Layer 10 of a small transformer language model trained on English Wikipedia (14 layers, counted from 0, width 96). Numbers have three digits each and are written without spaces.
In attention head 2, each number of a token's query is one row of weights dot the token's vector x. The head spreads its attention over the tokens so far by the softmax of query dot key.

Query weights of the head. A number n stands for (n - 500) times 0.0013.
q0: 447343385574485464596513490568491437544434488552616585436571482556402485600499577571378490512462493466333605606512625499493644464569457468234711470417441438434452464551582471474461594496459641464407544547495304617463490533626452606377468492424641408515415557355266441337576599378548501453
q1: 467561479360584526349562470466396462494624466545514604548485499377564501371304400481470443480489488492381373466586529461504461534555447504618555500487493547437449471527548460638467468596464456474587581547430632370494628457429515529630488503474561478374447401537615482633390478633369424563
q2: 460573482540475637459574390407387590695603601566432406397453413470594463590464586423399443480576532427505361567449501511538391531419600640605435521482655469575670465563596504559498295611602367353509471544436532426464435558431572543568520569556453489495561422629739474557506479562428501427
q3: 473317297551561332471332540369587476534372412399452516439548467611294658490622346516578502567441423475390660589464640555447642525588437415324598486595416347534434429489425567398422641343414736528487528477440404528398530570631447492277466462472413490473436565471407507479561601435495557487
q4: 386509537548405739425551513476390597493465492705364440352538439388535525730450424396322542457486495568438475573418541609506501439298547582576418607479657437518606550716545484386467559546522533369644360522498507410505507589467337441473478400489516496421634504521695395568544511458534561426
q5: 599656532470397584421501537455394583436593501534542396610563643503649557574379621430479434521441524564518625389553491523496493507380426526574500484395601478528437463440485443363522581533489497570538483511502574411656459544551621459467491519589532429582513440626550466507589489537547573427
q6: 451507676562310463418676546533349467455481608523389602360442436456658546659479418551568614488562616419498615502519527533505499432411548535573421527418564442496570492609501409395537448466643530413565412499459697423542404608570415490440531388483702327608560548637457390521495443293443543374
q7: 454439505589457564544543401500589555279557538367582435487559527606649485581463635389383527538488453553588393550534493440450494531227534626550554546563489577631598633549618591537559459456553740423574405490574545482663414586363488578309416383583539459676668473618701372544489435646504599446
q8: 375616422428599274604548516492555736435664464470409339436680364451264548552319429215495575591548371508659470388820652487618496467658282536458471559441497437596569709435357587379340659501442613431645499517457572474533652637621426630653492382411284777564298567549437511494546348385530413470
q9: 442473553482340613459483440621312516505558474583629412444409314342387516464303478437646678388241736578439454622622456603644509370609369578458651397427603403415435398468515542656448496472410360563564520487536573438706518458502506700539618618605593657529545454365492621532389513456360594707
q10: 389592613631517621453540359562420542358594489235519379535620328467686417488450533649696653469446778629632556578446624424441674439410441519464587491511438500538456520473486480542310501381541473480358708536426580548606458694549368353484465389531294606675413296404519420479222425593413377729
q11: 311503575838502399539571202201367246301465578363474618419441538570672614393555586431702391287429745756605564725651519370379515690489276694315541633534590364527436494467476680582336749425553866652520667517335597553634545485635324271607607482196403465344284173632645253655748612591771748344
q12: 348449427487660217544567712445458757647436894549532605386366811279443469224501332403438370675756479506548660766700282221439374655577481334654680443700516591666338701598366492682756628804554848570430659676659446273210549364476587605405397534286379265711541339531478430570653716278431684433
q13: 832791609450496298667812650464536640422760547526650451560408358505498466456475450574547680233311451444532536423312387108401472647493657538599202634632581239397886546325563678489788532811499607539460657775513439491636563307293463664496583389397414471494847359360564385374500354634416312479
q14: 412591528843557703486721631454485186490668401297467529398375216486635606541495557208585618667396728424864583487615612182293133396207435482620599565481521565600496545553426344504554486774382488425602689423625330554734295572279551329297764521484374358471663424622337180457575660384519478342
q15: 432345295602707792519672619465724454311727495444440329630502247521559378401310520477202299540809243310662309733573841383328682606519374461664517486506166492776594598663618438540395541402656686194633450235375342860314523545461456309498364456330585463452541638522539439624601458514414409625
q16: 466436538471569620393463486470502429545512530585531569524499412466568487412504448650494463390501550440489446559432511500680543587338468538586442485603635486530476487571536488578560448464594532571652379559518489481542490530554506419521389548458423325533631485507578684462352489653421515410
q17: 565532694428544569517529449502565586568644596497381417523619561392577413507514481506599528492608469511510465453436484529529454497474526480558474529517608536616574535585447667505379336507489525458570440614416549430546560537527422340583557670539516489490468462508594557528422419580388457496
q18: 588667506498538373489546534446497557437637602354481557667530541496486523492436454388622511587529419583516591380428506330396353486488551452549478478478415604473394482464423436463597419410564445487397597458475600533506449513476448456479588541636400638592459520602494581507610402467478500639
q19: 452388562615423568514554477589518476613472476579442473282426473560470496584546483442457518417471586505530485731489512637540504488394471559398405527528561393585538471554550454383447478566469519400584361527519448415447612588515446404418470482501597489544460531555683437562540561509584510375
q20: 476621639362466609490508492425524552509537533587558440540443402539564570506485604279486521567590581483505385497555545425430422622427554477602393544478511505519594573493492566538402329616486433558578454491473611416567617406351571541665550624641552560419518464613646527494456469540494383445
q21: 644501450307554326562430616514493406512671527507681422695431578408359492393582645683692465571551614456317630427384478437517497592795473349622687529444462511361306381350367468580369449516473468636397617536473406589435554530701614457636516592476347729417369572385323659407576597531408383535
q22: 502530584433431590377593523541519503615722452635397408521412412412465514411333599538510593474497721324335339694537593491444290606447563507595637541548562538581505473447471510582380364702500477429575403645454577525553412286580513583715541494542433553361667426501565450580539668545493666529
q23: 734638392330576663525528631571581713477673585604665312644340342478440447275457555631522457473454692533432421548552598358643413556526434453549688502513463613420420389396458515575396406558569397507495389512497362503719486389311610673632414548566419566369451533545603624354582796479307451381
q24: 372513545385559524679533422284452523517543464380345407567527550410621420529426431531487567373496479476373597770542474476300564335366362614434567574539531380566567637561644550562522513444465544542747561558431671513514443461473439460447565392504471478580465423647543522522371385607563517632
q25: 662184540589378531471414500668568571448600530542434519549548652348563348427481486710562062621461430450551671632441392436451472546703541421487494397632437605516249560605620442441551374493507547626348735365715521599453380753415515451551472496442461379667355525529559522408227621470450441612
q26: 302341443578511438570465264390743497420350324746164631408400557591651540524469219548388457721584181552437460406608494486447221596325730809517319573706749572683643681755715716665636437626615563461555314256655611728481412632269466755594630347631663344473779334458557239516546422564820535489
q27: 371486432491678462724647539394461206627350554503096359531443287498363760420411647488561789496664640549221501913470498737396755507731529301504376164483300439478651343405496483428442632276448503372555412763375429394538297438718425388375469552426406521597645620376370801746312286450464557683
q28: 511464541557276436492399248413564350313694636287177428636724448293521626625541688622585319312409583452678484635686557419409811613632370656553506176516306437344490480448455656284864764613337682605590635552734433499709238393470505694405480496381382235720387421794445617663147418490598638516
q29: 472543191770688466219432262334689408442345594494318549531391252638688383466578571552633333217468589660653578537522666496627505794734546818677484328486277574379507637635605773435335557615522671839677456372451341371544643694556296625506287380351662665506703384537753417689575466652555426470
q30: 279313548439071448722540631284700658375572625396466431258496676322629352445262562468516446290681393685262330584692584399485329713601404182614542641460627385299739205498813261408399362718326317495018335628561574673422679280645736678638739443635648503399535295746637497142587339346328801529
q31: 581302461745386318153723394586343459361532679621604556572710398408458795776560541481651531656687283656470773695174633483423717519513610572604454428633608763311410414688527677191403837430479573646638153463518464467487509359706232442690669480123567361559575498482323385600405405593407526616

Each question shows a short text with each token's key, already scaled and adjusted for position as the last token sees it. A number n stands for (n - 500) times 0.0033.

Then comes the last token's vector x. A number n stands for (n - 500) times 0.0093.

0 " F": 522510495507525520407442492530316482440584387465476505494512545487447528467568439476480471381549
1 "ol": 517579540505450510436484431591401453534603253505459536545473509499487482428465507599397522486499
2 "low": 555535530480481559460497556630410427489438353432501521479488530512473547518539490590551431316573
3 "ing": 497520530510503586504472474567358468454639403381546564491495513516435510569544455603604522367552
4 " law": 478461533467457587414447532597267493405601402489500537568441515560444549567664366567618527356534
5 " school": 465447514482492609478500535523215459383579445476486527530493526545405550651695366593714520376557
6 " gr": 513480510522452572453390447556284593390625442367510533528481531563409554548564432497656521409614
7 "ad": 487548486512491552470429553478271536519547493518525533523477527543522583575563412492600599531539
8 "u": 555459492514512567528461518596302484545532455332511450496491506593469527627523476463590533459486
x: 511471524428573378530329494585525406477606410443409492622484633423499628489529438458514766471479363549493543454518605469426416365441419457556603540515409541571516362329508540399642452468312602542663499458488490343427544455384528722510460544428429441368456555583479478538477337622580621425
To which token does the last token give the most attention? 5 " school"

0 "ist": 464503516477498579488460477536310517452604437397474507470524507532470534559594403542670447387551
1 "r": 521485491489513579486471504552403485503651426445453511482540537519501590541519433450666413382632
2 "ative": 537518500483482574488484463505287535497566408427501502500485522562470536542600393534637401374603
3 " ": 498502524532544561508420528435293462471622471490525520498501482541443571508595417475609470360516
4 "go": 401455482560457539514475469468296546414519429487465533537485509517434545600552460538655485460559
5 "ver": 486518506533484518449481594559396464437480376424536527499464482535522568574601483528586440536650
6 "n": 527424481532483594482462476538351419451483424476459453508494529524433525657577490601574485473422
7 "ance": 541511509510461549490462498591220464412549373429535489486452513615485542553615382532620457416570
8 " the": 510480455550515600446398514465198413483652458392488470508459449607429570541605393517578439478518
x: 795471560489487478531488610564581216506607445495369508521380489436495505604505513474521400526176279430488508525587567653462465478454456515526413409478502466442557489515544470517546544520402527573536393447500518523531475469529545581503446505614526444454493542474540548497478399572456486548
To which token does the last token give the most attention? 7 "ance"

0 "ep": 525489471549469570458462538563383568472599404432495484514470493506405523574479468570557443499600
1 "is": 514508476533472583450508534595350508496594390410481505494506490479414510566488462588603447453605
2 "od": 510484469512457519485477470525268492408595425444507507513482515559472536536560394505554435492640
3 "e": 510494501516536536484496522636353510505655419385575556520472495535452495566531452524639470446669
4 " first": 462504505529454627484454497521247526397587518404556544564433440573410498597651370526561576408562
5 " season": 493484489496466571455505515573149529402524474490470494522478502571485577577725367526627559439528
6 " pre": 513481505518478553463465535554226468457553400502473524519455508563443553601650386529529474438545
7 "mi": 556469483528453448448537562520386527426514366610463486459521469558409543582594487508511431370474
8 "er": 510477485525478512460526563548417513419469341493537464503491459595487574557607474608640485484538
x: 726555462557557476479477596600521482741594424526278553571460457485547482584514548563591594495450617410553525476643418589490640572534359387528625562516410522654502454548431527479726444601589598519505614596435471425464529462420395666574499414530486365564450605549446707502429426533386477435
Which two tokens does the last token look at most, in order? 5 " season", 4 " first"

0 " was": 501506510483470607476353454514186425511680482424504456488487495598471647517530397545655465419555
1 " also": 496505526488458560463379441491205538480643586415454450496461479595455586498531412540633441428528
2 " a": 528540524522486604451376490495254458448647563403494486526442441601449570505582362511578472452541
3 " ": 494509515572536522492474465420223472376562542464496504516497456550459522389571415478562443505531
4 "ke": 501468513523476514506495486494325558494456414514489529518486494465449510495619461494636492696627
5 "y": 442448447577524566465479475567247526492563455409479501510476455576410394561613444578587571554507
6 " un": 458483483539491527446463475504285479411572475410480492507511477531400480524627411543573589482551
7 "iv": 516451495558510547456514585466383504500542549605445457522503450513383462549556494607581581518499
8 "ers": 500518566501468499459521471497310457422489382461533498460535476542455495484517529631658408407523
x: 734690430526487459522475415465519482617466511597622387548581501558514477540438565565526511454523613469514536591747575652568653407537704428635446471433441436485420574463606391417638549684488533442418529537468562625441330459516471466547506519428466499598440689495591615486394387448526418411
To which token does the last token give the most attention? 0 " was"

0 " 6": 566540527510420602393388429510272567473458398512431488540444533533429575553619470503664606307603
1 " |": 505512522491515591500373488559092478532684510460505487473481503593524640443537382499618487358559
2 " ": 509528523544494521455398437555306607489568607434531508492489529569500616376554409524579495390530
3 " |": 478481535481496535490386527554142619530605507532507474503490531585557671449562406442697522402581
4 " May": 466405456496376478387416456598325634425611481504471514567458475546476527410666309545371670422525
5 " 23": 471442493492360507437450567504420473352454321598431464567463504542473519460610427461327515237570
6 ",": 573491488477436479459387487397295546467411411522514432534452466554473605456673455417450494335451
7 " 2019": 600471441539404495438397528554368493349325644557491439498461495606504581414581374568462533244440
8 " |": 531528513519514515478427520595318567444499593527517508513510542524533560462597444476732405332551
x: 822528568541390407502485551558561311402442551464383523528310470519461577384531555460509673532263742505542489569496438489499544602481461434486526454365487415483495442391486511508497579481441502580435560547477541512559547462525506509505497447550487443386429499602478505576565605461600532525
To which token does the last token give the most attention? 2 " "

0 ".": 507490514490488603497384512503199548583670517444531487504487477576504614408488384444561449406561
1 "\n": 481487533486514561521381581485182429511725566500513482492488478605524644465481348458464423448484
2 "-": 493532496564495511506384505491198518607722473533461491515473436574498594429466413388436390554456
3 " The": 519504509531465593420418527469239412409673540435534520567419452585447534421572349464345401573537
4 " ": 513522510577541483511440525439271429422623534456494486500511474547519559374543416376374342499460
5 "Japanese": 471473488552451544455458577428284487325588395493520497556437467520453483482623366432385513581643
6 " are": 478492515529478575466343478462169456498652494413488526527459476609486611474541412440575389501542
7 " allow": 503475480558427517450453474585225521427543537423492511529480460565434496469613376536528488578481
8 "ed": 530470477544470527482400412549214527555603513400482511499504462591434489434525391647566540507452
x: 774576423517465485400502606430389481460576532538527597454551565539587628556485534599599586511391455464511428536732500668469435491540597544576623369558454601370564493594484561592746541609397413360435603658563457528358455522481600443541466624472463518340543486507518486590516447584481439489
Which two tokens does the last token look at most, in order? 6 " are", 0 "."

0 " 3": 550559550502434621377421452499243582470456432491397507535426534533416530469615438538606637378534
1 " |": 505507522491516584499376488559097497535682516460506488471483506588525639439540385504632496355564
2 " 6": 554504533541365540361430454550263634415523490523576558593428520598436488486583369480472640472522
3 " |": 468494523501481560446383422538145598537409444444523491514453525546515575403597478467695489350525
4 " ": 466505520560475516432385427572293622490465619429484528517490513571491595372603424554606495430468
5 " |": 506520524498504497462423543549230678491516495573474446512508541535551645460607436432756501476597
6 " May": 537444429517387477375418456616330647446597495508486422531453450537464505386666312597389685432517
7 " 23": 571502455505364507431448561507416471361447316594501433548457470538464522452622428487357517223591
8 ",": 458554466498449476450394487396297553467407418530559461517446455551466594460680457442478504320461
x: 617544475504503607661534450535548231666430425482360423623555439463524467565610568394557458493295652460578512430541510455489546447420398620463500434401405511598398533493656439388457436503474444446556459469457407369477595544507538363419442510522497524393497601433458680561522683429509331548
To which token does the last token give the most attention? 7 " 23"

0 " a": 490521551490493627459398509447238441423638492429491465495456451564433571525585383557655502428572
1 " number": 497560546520413540437476462517210519400524485463471489552436446551427513484610416500551459601487
2 " of": 530523515493458610424380403601161447511621510395466497539425466642469516443574361520545468541532
3 " special": 530557507500434602424466481532083523464546515533527533549413471613446539481636373603621526453608
4 " ": 499524515550539507470457465506212486468572596450525496491527489563484554454638413494668416409509
5 "ru": 477467487480501417458472538520294666482464538515520493497470512508481540505624458414617529590564
6 "les": 499454503538450445482504478521260509376539463372488513482501420571464562508618448601654449475629
7 ".": 470522499494509517471435495527370524463654602442473537496514504515491518456598402492725501308581
8 " In": 510486473523469538441413431549267633582658565484480473534449495562429524462603338467473507483530
x: 782599533446608660443461469495519375532490590529502514475551435473368463327545651309435369431417439581344517465392400753471435418496543571492530486420421549595562447502591417435541428432479537541538605485400462428579541586549452434518445595519514563303514492514437562527563447460515508504
Which token does the last token look at most, and with what share of its attention? 3 " special", with about 40%

0 " having": 477511544493503621466410504453162478480680484442500480490469480562459580507492425581574438492475
1 " his": 521564551519472651467425484452216504401659551346494515536416458570422518521573388616499495512465
2 " third": 579553550541390585389439528471197520403517552491543555578385431561366475537641411509428549529451
3 " year": 492454516493448587408506540549149456378507469539531520558465514557462548509656360549469555445434
4 " of": 504487520499485590449382410535212453453564468384523522541454492598445554459576387551576439457475
5 " law": 509463491482484578421477542541129475370528482493490487562441515562465555510675343568585522407546
6 " st": 457524499508478559435464509535328630471574534476501536523505482559421579498590445549762476408555
7 "udi": 492471514481452523457496464601182545568572436350508507498495486560435512528631391585540550475612
8 "es": 507496528471479548501449483537302428489591453339486507560451524550483546536543458643667500329589
x: 824595451540538555432600458511511529527641556493435435477668451488610528556595524522510578474289607496555504542710555497471457546545551590597561310480465307480542483483464458575670393633459600462500519564543473451368523438457523393575457534391465488591494668499477423524450475471484394408
Which token does the last token look at most, and with what share of its attention? 6 " st", with about 50%

0 "ci": 505506488491493570464512543626245459473617383432482511523499532558489585570490396530560429427543
1 "ally": 493505546507520624507446493498193505418641473438482481494490462556431513554523399579636490432591
2 " use": 518520537539476586459524482558215507424555424512465487532472475564409478535587404551597477532562
3 "ful": 522540507532506623494475399579210508474583445431514539539470476584421471532520414605652559488556
4 " during": 497473537509505612450432502558214480475654429527521531555448481612421541509579359576526530444456
5 " the": 482449460555497621430432508507193435476654436496493531561447420616419536489577391583516458446486
6 " open": 484448443557470587424496537522193477353518460469478524548448466550430476562638372525496491500452
7 "ing": 538470485544497532485467449539247519488588357430491457518482449558418454552604467594518534510394
8 " turn": 509508448555487546498507522495214527404544454486519479486527467548459520566672408555571465485487
x: 759498413432561445611563739413459526473523561500398428494570481503626444628490564379666390391370521523530522499604401579551474538557606470534542429362562448504628699494491567503684541500510542361429488543557493267525506518493398620436455437490453532371390478482505587570466385400502473550
Which token does the last token look at most, and with what share of its attention? 4 " during", with about 20%

0 " from": 497555535483494636476385490535172437501700435493492481497457468581452618502530382570589513433493
1 " the": 509552532499467626429401503492194421492683453460493510547428432589453592486569392548530460454500
2 " ": 493502507567514515475453493460281459430555527508516506513473449558475561388564440509522426453477
3 "board": 509492519524446503464450531466168523410516442558511522555484475546485549546680419440529533587488
4 " is": 507538517500488565480371482501236409556610468451526510498478482589476606509560445539676424435581
5 " the": 486490478548489593422378478475214439528688510426524535540444428608433565455561390537531422519533
6 " win": 499502466566476439423508503554094451381513510550498515481500482565516560533673425428537428504554
7 "ner": 496472480548475516455521512630219535450552442429488495501507470563446470575656422616563477551487
8 ".": 488503505513499500455419485534372523468621582445471539493519509526496537386587413495665468331550
x: 660491633419522433489617562505524355497549663502459543484500536464574545431403519388645455515161496438575570647299527431524440566433522432497538572461584459602550582503453449513593543560516531504541557548481525445421502407540620396532580535405463368385504452572520414464647632455500333419
To which token does the last token give the most attention? 5 " the"

0 "ell": 457524526498555544480501511571437575393720463405439506446512531461450453492522422644649544331645
1 "s": 519486518493545549536512496512416555433715428362503528450537522469466468565546440587677495294664
2 " complete": 537546535482494594456478479587246511485656427455487512503474520533464538575659347548599549386555
3 "d": 472467511498487589472489453544284620491585436408551536531463508530428513601609430592621537367428
4 " high": 468514458545485572434483466579201537440547433473547580542459482581432538613659410561642552466516
5 " school": 450456488497503609472503533520091486415560489459485519524478504571416550653723365571690555428533
6 " with": 482443495531542605474405504515129446517691482433494516523475482601431575542552405538612503439501
7 " gr": 494495497540461512427454446605253622406604489432517512494491494569427505435571434501639486482630
8 "ade": 495509434550486572486529545593245512487559429466460508518495496551473470543613386526534504623577
x: 788511509435462516478658638481457528580660577493504495323629384488595607533504429460524550434297463492522419336666353592543477536511567429502501361620562531582539490467411519457677518515448516608349510451548510253477545457493505516569403553503540464445412463486374433631469500526451553515
To which token does the last token give the most attention? 6 " with"

0 "W": 470463513454522537380466528474329569521634500454471490447531571466453479448572444570611593280614
1 "ell": 532517572473526552458490504497341576477690444422426517458493545451443455475528458644558606320641
2 "s": 481468531496544555535489506464358541447714430386512503460529516483470493580546454563621503313630
3 " was": 515538537489489591499355479489220414487690486429502502496493495592461627526542387534649476400573
4 " ": 491514522549510530484430461510333580431558542429484509511509490577440535399520408533559520430543
5 "born": 477421502515440563490409461506200542410621456489481525539496497501412582536693324591567738506509
6 " in": 506475508531513555504349477518338546497638468422478491501472484566416583510577394428535531404487
7 " Bu": 524469474527469493404427457545255507353555436536516458466491475571491564353617384519448515397673
8 "ch": 483530525503493526407509503538360542472647396554543460483514510446460522519592513580445506427566
x: 643597597534531698637509438558478576588433531639557633617481442503566425552624551606468436368412492546542650543365522308418469381545490280362466547375589377532539529542471575560469590399552503425580476753384598597602583612571446477566449495499526440479404503344526483644498457579541606550
Which two tokens does the last token look at most, in order? 2 "s", 1 "ell"

0 " a": 490521551490493627459398509447238441423638492429491465495456451564433571525585383557655502428572
1 " p": 461466500511495519429490501527218604433549492463553515479501527524464538437535447524646429480623
2 "lu": 487503540483488531458422498551323567545450336459468482466489542511446516442579468478534493618670
3 "mb": 477476508495506498518496572535332578517487558511507471489483490489396489617659448519725353480654
4 "er": 457469512493466576488497501587265559452485403354472519498488502528453505571630439600707437453636
5 "'": 488500525505536567517470452396343439358588553278488488508497534514452505559678396589635488409532
6 "s": 505463477572521604490489501480338468421594635418458472487506476541419458548627387606605438492554
7 " assist": 511499497523467498501455487552214552403505503427463500526506499526451541579712397456632544489507
8 "ant": 568483484524461532453448503568300562472467463371492510521483501560411493522615438609661433493461
x: 733398574585329501443517602550430527621546678520325515529596512485396623488478459588568527513354592404487480535740538529484485586550514656564476309388521575479493488435415481486788481616412491373571580579578419540372505422535575530549479490441496504468523512462503509545387488570499612403
Which token does the last token look at most, and with what share of its attention? 4 "er", with about 30%

0 ".": 507490514490488603497384512503199548583670517444531487504487477576504614408488384444561449406561
1 "\n": 481487533486514561521381581485182429511725566500513482492488478605524644465481348458464423448484
2 "\n": 482499540484508562507370578463143412516744518542494478508481484623521663458467352463436423472452
3 "==": 527552537468444558461347495486104475499653563445500486544433469688554701368472377432495482513467
4 "P": 523502488498536519431471495581114549519684586424470512482519479561494547505513406436493468522461
5 "ub": 507494486500456508447442500599202635519458423473495528527458483572475558513498484404418498637547
6 "lic": 496459463521398501392463521652103521432556490452517544521443456623515545486561409453444445520517
7 "ation": 511513513488474517453525595633146373425608511437518505501483489579537560572587348497431421527416
8 " history": 532531488496441570476436540577057441415647489433518479510485483603484601561616341470520529429449
x: 786604493495555516538431485524482480558574552537485478533667359482514587492509522448458498485294584447619450484735552447504365509532633520481533493400550429477590621423430562528795456568445531506545422462641554443382601433334471591566526588575549578393520525528537566607523527514512437493
To which token does the last token give the most attention? 3 "=="

0 " Do": 432520554505493551440469425506398502383540417477443475515443502485399494489581448492592602433726
1 "min": 534556476537498503455490461573425476431521412483429499542441453550468492453491527489506587426772
2 "ion": 549513508510462517507538541560325471393566489438493475479521497541481524569589441560568447465693
3 " was": 515543528488487603493367484503210407485685474431506510500487488597456620543554390538666480400575
4 " under": 517546511542502595438426488592308511450601441456548545552453475582400514556571389496639482512481
5 " form": 475463475542450569441510507604233445446535450533502542545502455520413527568624387574671484479558
6 "al": 497477439544454528488440512562278497447589498511462517493478447605450517556544418580576445506490
7 " ": 501483514535553538492481475515252455456575498438475511502546485554446522453591432522642416405514
8 "ad": 484489461529485499453422484436314528476530477487498506489468498492482574485637440449632594483578
x: 661514591437579535641601408527538633510540734536511505381525490384453464542454565659483420480629504470515413488548477678599560706455614709442643464363524531497545544449583582485577595536515572574510388431539573465761518515627590425502534559448455500461525481597403537370611377429427493591
Which two tokens does the last token look at most, in order? 3 " was", 5 " form"

0 " his": 522568548509471652469433520442220480368631539360466487524416461547417532545595409606502497489461
1 " father": 539507530524472601472483574474233526320562448429504535502484507495418527541625430654555512459504
2 "'": 493507551509520614508425487421404537366612566283514524506466499529421531520619385577561575451500
3 "s": 469481489578501614472444513504303563500605603396542549535458462531396475508529451630553479520475
4 " su": 520482469561497521408481520583285669393462482414502533524469472535395445456605422563485593529466
5 "d": 557473440545440488438452433372512724502375460593435494526471456521437611449567535536614546553487
6 "den": 513439466581448510517556415597468678500400393441453550504535419575407411518524518643535515446619
7 " death": 550498470517444542444476551496272504370514490478492446509525498516436587570663388622597540344506
8 " in": 505487481538520596491356485474257544484652456445499457531487498582398577513563378512571531450478
x: 744515478444558632462551511558559190495514497520531514475451492511528468434495579374440286471312360518404471519526440642476499441510590604504544448364367435472674515486524527312626450456480479577696476464424512480571392472493523502482370538589547482401478535496518493533518485508424547521
To which token does the last token give the most attention? 7 " death"

0 "E": 458522530447529512453475476511329461547590423468471503484514518495479475455542436470603532398617
1 "pi": 525516450515514487473483465578250467554550444413476520514479474531469538515555441478638458415580
2 "s": 494479488538539509523519529552361480413636410400522501452547485492517553619534505465647415379573
3 "od": 512478484523520519526498467564341500402654400448508502498531489545521537553572418519598477476610
4 "e": 465473492519539539516512523608316484503670452402538516507504490533480496611561415529647463392662
5 " 2": 435456480559464516449480511475245535412660480495478494537515483536440490540631374367509596393618
6 "\"": 520503483517488575468426521455172561409507462378456473516467517546487597545685409453626556330505
7 " |": 502518530509520559499396541584176543515672585464498513527495531560542595430553383472629504355554
8 " Un": 566463462532452537388450446612308574412564548402446467500493486530402507471565395522536626518591
x: 719530504544479492493350475523606476569576521551443519452647390511461513480434587391455296434506462482411451592164428578623427448517453501534489556411579562597458397416531482476517520675386496488491594610411544507538510521464386449487557566333378547346423541536365541466418413549402591354
Which token does the last token look at most, and with what share of its attention? 7 " |", with about 30%

0 " season": 517532531447440569399460522689132501441534443486462501500487551579506626511691380574579539404429
1 " moved": 532535504484473592472437507624255481473637404372484480469481556521473594524586397608608563401464
2 " to": 517514521477493602447367500557154493529630503463507502506446485594485654487550407596599519389421
3 " B": 471477471518479519398468426564215528402591505500509519507478501539441553435597398584552544429613
4 "E": 512509482501433510368469461534181463463511351489514510574442454582486496406596415524493564487690
5 "T": 500511450517477485400454476576186479525534489461529510514457430569476489410596421523525527334632
6 "+": 515495476509509564464493532554150452454542531511492516508456495546482517496650393496547563251650
7 " and": 492531510502523496471441506515246504473637507491493520460523499538518578490575443453574430395537
8 " pre": 521484480531468525437470566539279537468540478524505506551458502527425519551625398550528498432576
x: 722506469430471604616518676437533549573455479440398333367558507387322439537671558467475260490483506474500389534494476625542575346570461609455570437382444474511590430513645524554553466434448592445526718475376481492578422548644381591459505530542370489432448451524424370445581526549553586404
To which token does the last token give the most attention? 0 " season"

0 "ri": 487536486495475536443503470636429568476703454359458500503511542532450522541469433635613512307659
1 "al": 523513495477460558481508494585352577441684462398475511506509547520447536605544387574626541378641
2 ".": 473506526485498618505392520483222553542679499424494496512489484555481585442509382479575483355572
3 " He": 457449501483489562476449500469290586448729702346509492475502552506482476497526356560334473469461
4 " played": 491534555474449565488387428531104437488643501393522547514449540597466648555631348528581573449507
5 " ": 471512520550513540463392514516230479455630532493485530516503491624451610433566400533551527388482
6 "ice": 526467504520438515458488514530207612392422406495460552530428488603424539560624420537555584677563
7 " h": 511548486500448538440449488595189529469564492496504473489531542584446603547545405527668455477528
8 "ock": 467508499576483444443501484512153664491433298395547522462529453570423503493587546572652439583580
x: 614553489495518407559702663392444486594258571490576358457482586488655579630456502532617470464338566641537644475758414501564589410567584287524451392509383468480587425465534544533589620532335419516605515552419476530550478580457562697654448535476443465492496486410361569571475522444432556416
Which two tokens does the last token look at most, in order? 0 "ri", 4 " played"

0 "\n": 505484528478496570511363556484089402541753502546513484491486486645539704465460366456447410476459
1 "In": 515519512489478531419434453582190498527674476514470510507468502598497546434551371469320419522438
2 " addition": 553528527522417544426547519615194414440476442612488518550448431604444497370500479714476552460425
3 ",": 508481528509514522476450519535182451491612523472475488513502468602473558437511431536516437478419
4 " each": 486504490555435569368458498499262600428602619509584566595403394631391508407567387624477513604421
5 " game": 528516480522495495444527527538026411340639551457513498511485480590507533561701353476478455503438
6 " in": 491488501520511531472401459543242551457646544436505493529464514584455554505581366436549515486466
7 " the": 525456435582498583416412504498192428460635482473459466538461416632424538463584388568472510476446
8 " Island": 520485448565472464430461464469173446253550403531511466477514426561449515499640387496427508461545
x: 743533527417411546488517507444362560489544421541366493522618461549518441598509483476523463567215602441539486433434615479490579566431621432462375343375482447511663685424572615501704436627555417516511451438486423477531601581402496515444597503454550495376390533413382630567479511537451450608
Which token does the last token look at most, and with what share of its attention? 5 " game", with about 40%

0 " |": 506506516486510594502372489557087472529711512461502481470480497596519645444531376506602488372560
1 "\n": 491494534471499557506355546506163414491725524473506478483489509630533684473506352482515439403523
2 "|": 490534521520503539531375552503145483595742482512505509507472449602522640478505392419459416477490
3 " 2": 471479499545441494395452560493228429481626469581554534551467506573465491516534420347290448548417
4 " |": 486514525552480502493379537509292527505463417519467487511461479521511542356528473353423370517374
5 " 6": 480477455591383499391434531551283566441416447560446490557477479572477454406530429335322477594391
6 " |": 525545529552497514493392499531242507479374460464512501523483499524537509316560470331460351487420
7 " ": 510488515566488465478372469573359568467474581425520522527535500575530577298554417429435365517386
8 " |": 493552505518491472471418548561263654445494485552513545542527513533543584374579421373619437582514
x: 738489522627357539451504624572443325532385635438439600375281480433474511447523556476524670503399828499527493513509420553556492521550427421435528464324526523513477465431546533387515467469391450609372531503500585471491527486491550552535597487589472498344460510550505518503495677453457499452
To which token does the last token give the most attention? 7 " "

0 "u": 533573482533505496448502401542416557466602438438460506535479443489443526506573504522613504379709
1 "ated": 543517495479477593477502488570274550473589469443482509518474499519449522619635414577664525325497
2 " on": 500533540506506608476416531576246494505692458527491540522456467562460582480570379574540495408434
3 " ": 508515533550526540465444536500285478448637467544511514509485475562446548424577405544515481420461
4 "s": 459478485523471494453501559533320651500479407578443487519503460528480540482582545490692394541589
5 "ch": 555497508512536545514510512543391531570475488432498499496506493452478463567609433496527528610582
6 "ed": 514506526492467559520472508496416546583517429436529503546459502455477511511555427579495635568584
7 "u": 563432474543521489538474481561340607526496387384514465448494443565451548632591517407493518555433
8 "le": 545487496540451520452525537540344537496501430399545446501457457549477487580542509565552408441535
x: 759540437592477510544531641480501534536609480520330540563628558614426514529512626542538595343439533639566498397571410507462498460613521555398641393530662378500566567461412450495601434483477603376557571504553535436522581576445483572578585607464454493690575531455514639383427558578682476305
To which token does the last token give the most attention? 1 "ated"